Layer 9 of a small transformer language model trained on English Wikipedia (13 layers, counted from 0, width 128).
A neuron's activation on a vector x is SiLU(gate . x) times (in . x), where the dot is the dot product.
The model reads these tokens: " d" "rain" "age" "," " f" "oot" "p"

The vector x that enters this layer's MLP at each token. A number n stands for (n - 500) times 0.0026.
0 " d": 516 451 452 574 445 528 518 553 361 484 354 240 497 679 292 406 669 515 439 678 296 416 606 538 477 412 573 464 623 456 395 530 516 316 426 532 490 395 705 604 550 664 650 396 430 350 471 542 405 421 416 557 573 535 836 384 468 512 597 315 667 529 403 520 454 460 553 470 546 601 457 375 493 422 525 363 437 574 412 476 516 589 548 382 556 434 623 662 477 550 329 627 567 479 412 538 490 543 394 125 603 507 569 361 390 622 623 525 555 466 456 403 510 482 260 430 395 462 348 598 733 398 594 417 480 603 375 588
1 "rain": 447 504 608 666 481 575 563 494 508 376 390 451 570 728 447 273 721 468 508 469 397 545 604 481 662 523 467 443 548 303 164 581 553 361 533 651 463 372 657 592 651 455 460 368 506 379 427 612 517 266 431 529 552 736 844 332 256 408 738 370 658 370 346 368 552 674 562 405 446 331 420 418 474 469 374 459 524 452 419 412 512 623 731 566 454 442 534 659 576 383 439 726 414 487 399 435 466 592 417 221 357 568 546 477 494 719 631 651 564 440 540 416 693 463 364 512 564 380 526 463 605 592 516 446 610 535 709 548
2 "age": 491 427 567 562 398 552 536 533 479 531 342 407 509 725 363 391 708 432 452 591 298 459 526 519 533 523 607 590 613 434 301 518 543 421 405 557 473 400 575 576 564 607 624 327 363 267 467 590 473 445 388 557 588 608 911 498 481 489 643 351 580 548 415 461 461 600 502 490 480 550 458 470 646 452 472 360 541 560 511 412 549 550 608 369 470 449 517 547 463 468 502 683 511 474 369 578 536 513 420 112 527 509 593 370 410 698 642 519 507 470 525 464 530 487 286 412 477 493 447 570 625 480 514 333 480 577 516 540
3 ",": 558 479 537 510 443 506 511 560 424 463 367 410 538 689 295 354 619 484 394 678 259 436 562 454 466 548 514 459 580 551 315 447 550 428 406 525 502 456 554 542 525 579 692 420 389 342 459 484 384 411 366 607 604 479 793 424 501 573 653 375 537 640 440 574 552 487 546 483 583 526 458 397 533 462 573 422 517 613 485 440 507 602 526 369 586 460 604 570 502 510 387 604 543 443 467 593 509 511 435 18 522 508 566 389 389 668 676 572 588 525 464 470 504 476 277 422 384 442 362 625 625 504 512 427 424 530 421 524
4 " f": 430 547 470 487 343 417 430 531 602 508 402 86 620 666 384 401 423 575 582 626 336 540 546 675 273 323 624 543 430 246 314 695 455 434 541 616 428 394 647 659 583 516 593 258 382 352 486 363 636 573 360 412 632 322 677 542 509 407 585 474 638 464 297 381 400 570 578 317 656 667 392 466 495 398 172 575 479 718 481 403 627 579 711 547 307 341 471 563 542 553 299 509 369 738 494 604 559 399 484 323 288 527 427 430 454 376 494 559 496 344 483 345 594 317 600 286 606 482 524 323 665 467 573 384 339 714 174 705
5 "oot": 383 549 314 519 634 386 504 574 433 316 524 618 598 755 504 256 660 430 529 429 370 597 566 619 324 458 619 696 637 496 232 587 646 384 557 689 369 439 570 485 405 674 344 345 545 610 258 370 673 414 646 449 457 604 710 513 316 567 685 404 324 646 427 349 552 649 580 434 452 393 461 426 413 541 482 531 503 510 563 424 590 587 617 595 354 372 306 563 674 351 564 688 241 614 408 433 527 734 335 260 406 633 391 407 566 652 614 581 631 358 553 332 533 558 295 507 607 529 122 213 694 362 627 318 463 474 614 708
6 "p": 211 412 541 790 689 556 859 608 449 417 359 339 657 438 457 352 401 521 497 586 350 495 537 597 496 273 566 532 603 603 268 505 603 347 444 614 584 411 541 609 611 449 689 234 726 497 430 796 564 396 426 465 591 634 710 740 498 495 477 275 496 603 143 399 240 724 514 425 400 396 327 538 517 401 470 482 427 646 628 404 463 793 540 428 308 549 501 502 613 654 581 499 405 468 530 676 500 450 538 435 471 274 424 404 338 308 566 501 492 334 342 429 636 829 445 492 542 525 421 356 630 376 606 150 239 590 411 486

Each question shows the input weights of one neuron of the MLP. A number n stands for (n - 500) times 0.0037.

n19 gate: 788 461 452 573 540 528 479 601 374 485 539 359 515 500 398 470 616 605 303 692 325 530 570 476 309 348 585 577 426 675 544 436 437 366 417 560 473 464 485 553 669 506 623 530 418 415 640 491 438 598 691 652 436 476 305 491 470 416 703 455 482 491 360 403 518 256 615 537 540 705 656 350 605 390 539 534 608 475 404 450 515 661 316 541 574 478 445 407 469 328 417 527 398 546 503 491 544 563 596 247 406 503 469 449 446 578 555 440 471 569 521 533 395 553 476 381 390 595 369 646 440 638 479 314 549 518 506 528
n19 in: 617 450 447 462 665 398 497 556 434 640 567 418 726 532 482 361 439 519 546 542 335 453 439 352 471 669 300 568 580 427 290 354 589 446 378 336 605 478 440 534 649 630 607 506 580 385 347 458 494 503 468 406 392 399 584 471 465 552 659 636 481 406 573 602 736 596 664 602 603 471 519 554 274 663 506 266 588 577 424 467 570 436 545 512 574 539 545 409 451 412 497 360 739 443 487 497 412 434 390 398 592 643 602 329 444 373 618 588 528 390 487 456 435 627 285 507 394 322 528 770 566 452 648 455 519 388 367 468
On which token does it fire most, and how strongly? 3 ",", at about 18

n213 gate: 328 459 535 565 572 346 337 436 413 741 458 670 721 396 466 574 516 540 453 510 591 371 598 523 484 732 516 444 798 597 696 513 446 337 461 413 549 435 705 440 549 569 471 430 487 389 471 598 509 454 536 548 624 652 479 517 406 566 267 529 615 460 539 480 593 415 443 618 536 374 457 323 530 569 555 454 330 480 555 316 484 591 375 300 454 374 513 455 523 455 378 419 500 515 487 316 697 296 375 618 484 370 467 445 494 470 380 385 816 414 593 397 209 535 536 645 562 538 357 425 568 500 442 513 536 467 523 395
n213 in: 427 603 387 480 550 436 559 471 403 487 533 542 537 661 651 503 352 510 544 562 650 357 513 604 550 330 383 543 609 448 516 389 466 352 192 283 507 318 610 408 383 673 726 468 474 507 349 513 503 666 670 638 602 582 403 590 549 407 542 604 516 410 392 541 539 605 367 507 530 383 602 594 394 612 497 401 341 699 536 517 493 484 417 708 374 667 582 704 550 552 377 549 370 321 533 513 483 311 477 538 594 526 599 409 519 550 550 513 748 481 477 273 503 541 520 524 434 269 301 579 468 378 481 632 374 444 323 404
On which token does it fire most, and how strongly? 0 " d", at about 0.37

n183 gate: 416 423 527 627 400 370 600 617 456 456 438 480 649 527 309 697 758 476 619 613 463 534 346 419 514 570 660 618 445 680 370 356 489 517 676 449 486 466 156 513 585 604 450 557 545 579 579 472 603 749 459 315 545 572 529 462 647 430 426 343 692 254 486 673 311 479 520 603 479 622 393 364 431 503 558 352 561 673 439 620 558 565 493 440 434 535 716 500 364 585 597 370 587 477 573 442 440 446 375 76 435 620 586 384 524 517 620 490 533 661 335 578 427 317 476 578 503 617 416 525 619 373 605 593 510 425 451 559
n183 in: 474 396 510 561 497 407 616 453 615 365 597 564 418 697 602 538 552 418 687 500 471 414 490 519 373 530 487 261 335 506 350 413 543 500 467 338 404 900 541 425 510 333 459 636 439 342 352 549 512 367 429 658 722 522 595 467 622 602 528 612 522 741 423 583 506 481 553 594 542 671 532 637 608 455 446 403 554 454 341 586 269 580 555 487 529 493 581 481 608 554 471 497 605 603 562 637 536 551 248 562 503 307 536 394 497 635 396 354 509 468 611 621 490 390 594 560 338 544 339 527 513 539 564 419 647 645 379 636
Which token does this neuron like most? 3 ","

n126 gate: 583 577 654 343 490 355 384 472 636 369 412 435 586 506 416 640 563 633 503 726 873 494 613 385 624 388 460 510 506 550 473 428 610 626 525 249 587 631 568 552 516 557 438 528 610 525 453 494 412 405 609 540 522 522 477 366 322 516 558 484 260 605 444 523 509 258 415 478 469 567 516 559 462 330 522 390 726 303 435 342 569 416 532 494 637 541 720 444 532 382 475 422 573 594 452 491 474 382 583 390 372 613 613 562 512 561 414 562 506 583 562 577 567 372 412 655 424 365 589 386 481 491 540 352 636 497 468 346
n126 in: 592 476 423 515 515 392 600 638 360 596 383 432 543 509 448 674 485 442 555 597 410 583 500 231 595 531 644 626 570 350 430 512 425 476 512 345 590 506 491 415 428 619 340 447 404 576 431 400 485 564 512 403 434 593 570 224 563 181 447 452 610 662 575 497 574 343 518 567 533 629 503 560 500 400 625 355 372 640 497 398 626 395 397 521 601 598 437 548 448 497 661 416 714 460 497 643 444 488 338 458 629 687 618 407 533 417 628 556 518 527 568 482 466 403 576 481 339 530 527 377 607 421 396 442 454 449 359 364
On which token does it fire most, and how strongly? 3 ",", at about 0.38

n58 gate: 517 558 474 652 513 395 490 361 575 325 847 621 718 454 325 520 503 530 334 397 539 457 334 592 487 466 543 453 523 424 670 513 593 646 406 559 622 398 725 641 543 406 555 377 440 337 573 460 618 413 480 451 500 602 420 682 563 540 409 513 191 410 487 541 605 603 346 596 577 615 317 638 497 540 536 337 464 637 556 459 513 338 477 516 655 635 400 412 335 513 507 467 560 590 433 575 636 444 349 313 369 507 374 500 471 699 638 386 619 604 471 500 352 217 470 589 463 636 652 611 507 513 520 467 443 470 574 587
n58 in: 609 525 428 703 474 721 519 429 569 434 573 441 776 506 561 525 732 442 451 253 544 594 532 616 288 519 513 626 357 425 565 519 497 312 414 525 528 550 494 390 484 690 537 469 437 583 354 548 313 497 576 519 706 513 723 500 604 658 326 491 540 474 405 624 509 570 417 462 545 442 274 550 481 570 553 494 434 641 603 585 286 519 567 432 564 452 275 428 445 506 484 494 657 452 497 566 639 742 359 578 459 699 551 689 435 458 713 628 457 512 525 594 535 500 462 425 541 469 553 450 628 462 500 589 577 329 558 462
Its three highest activations, in order, are on tokens 2 "age", 3 ",", 4 " f"

n277 gate: 591 438 500 540 527 387 503 464 375 530 762 290 436 513 411 467 583 691 548 673 602 477 410 507 483 692 480 696 437 484 346 411 486 733 296 418 483 632 637 439 315 648 373 334 603 530 596 580 494 601 440 386 536 375 584 419 745 456 835 596 575 450 696 548 575 713 404 517 490 463 567 730 460 397 365 497 395 453 379 329 497 424 510 510 493 476 527 497 635 585 550 311 544 310 497 553 571 579 527 578 612 646 600 401 431 561 528 412 539 513 604 379 534 352 370 562 323 428 422 594 454 593 579 667 456 510 581 330
n277 in: 396 696 530 595 304 517 619 600 231 354 422 453 555 429 523 382 449 631 346 568 443 473 507 513 341 479 473 652 497 375 780 510 581 370 243 453 385 335 393 549 656 331 283 470 575 442 507 620 510 582 480 547 626 608 582 524 585 604 477 426 396 452 731 409 648 377 744 592 548 583 415 517 534 715 547 503 702 521 483 535 415 585 318 354 535 625 388 436 611 389 617 653 459 311 552 604 441 632 517 478 355 520 469 551 574 327 748 443 513 644 420 463 611 500 408 440 723 583 560 560 588 599 567 531 417 541 306 575
On which token does it fire most, and how strongly? 3 ",", at about 0.62

n92 gate: 394 513 484 627 464 386 604 446 311 545 500 490 546 490 453 513 474 289 509 471 523 702 412 461 279 761 439 576 379 439 405 250 372 409 343 365 558 700 372 597 536 325 395 449 354 438 591 562 478 408 416 494 523 416 473 586 549 500 443 377 478 579 539 497 587 510 362 490 676 420 435 690 730 396 474 480 484 431 349 490 464 426 634 361 569 355 493 481 454 477 490 562 612 332 342 275 666 490 404 413 561 646 539 523 554 324 546 254 535 554 455 497 368 519 448 342 677 691 519 466 709 399 603 386 559 429 675 386
n92 in: 318 325 626 515 459 429 548 496 460 562 365 558 500 661 560 660 672 552 514 533 355 449 431 359 193 429 710 619 290 460 493 507 443 383 559 493 660 406 468 599 692 396 626 382 690 361 712 316 602 677 365 471 504 522 500 742 427 667 543 279 561 504 540 587 460 566 260 504 526 489 320 561 297 317 482 375 561 341 842 526 678 518 463 585 700 489 372 431 407 446 507 409 359 610 445 486 504 272 548 516 768 474 342 544 662 377 386 450 401 618 403 453 289 390 383 640 478 500 414 656 659 416 402 617 589 518 455 394
Which token does this neuron like most? 2 "age"

n299 gate: 521 587 617 494 626 588 533 575 377 527 689 544 497 387 588 453 634 623 557 619 624 506 491 482 662 554 559 512 393 447 681 447 555 607 440 386 488 462 570 652 453 572 517 622 343 452 464 300 486 539 651 361 515 429 469 219 476 554 561 535 439 458 459 286 503 438 509 146 506 446 461 348 464 616 591 476 374 584 544 573 565 580 488 569 587 602 423 477 443 415 317 408 497 472 386 635 567 485 419 601 677 544 559 500 334 603 436 526 511 488 384 553 584 555 583 592 607 320 555 645 535 482 573 354 497 432 617 706
n299 in: 544 491 355 399 447 753 491 551 300 463 512 306 612 623 624 454 441 634 405 475 628 260 642 445 593 494 576 547 679 543 539 546 621 386 568 524 460 445 524 568 515 319 497 488 531 374 651 506 592 475 571 503 500 607 244 547 531 753 593 445 446 512 472 567 430 466 506 491 602 296 522 497 460 506 442 651 330 578 500 456 445 472 543 554 428 584 503 433 578 457 329 297 431 462 540 512 308 543 531 480 405 435 312 564 307 779 448 427 580 265 428 473 647 425 438 662 522 443 434 439 622 444 503 395 525 310 528 481
Which token does this neuron like most? 2 "age"

n83 gate: 252 642 596 375 561 551 565 641 645 552 428 424 558 450 572 545 568 535 519 478 592 493 365 601 384 528 636 454 460 587 590 542 492 435 613 650 358 574 515 341 453 548 404 659 415 452 555 648 418 470 445 454 615 532 524 492 527 396 502 418 608 543 782 420 542 503 587 490 440 454 608 483 490 515 522 495 549 465 527 592 537 510 525 602 500 500 590 530 462 475 566 520 520 455 450 572 482 542 548 535 507 450 520 512 473 462 467 583 558 600 471 490 579 580 390 582 653 363 480 734 539 530 522 553 611 475 338 442
n83 in: 572 447 531 475 511 355 474 290 559 410 537 489 448 571 552 534 633 540 552 440 472 438 605 587 606 324 329 535 278 573 376 384 556 412 520 411 523 584 531 659 587 448 575 464 605 591 537 466 631 534 568 617 435 402 589 402 381 491 420 610 528 480 452 588 452 540 738 648 511 644 443 338 328 545 612 389 436 514 640 471 511 666 546 437 661 497 494 651 655 421 560 324 451 500 531 492 311 483 514 618 388 511 509 525 469 347 615 517 316 425 486 576 540 346 540 430 571 639 497 547 578 517 573 358 431 602 454 560
On which token does it fire most, and how strongly? 2 "age", at about 0.1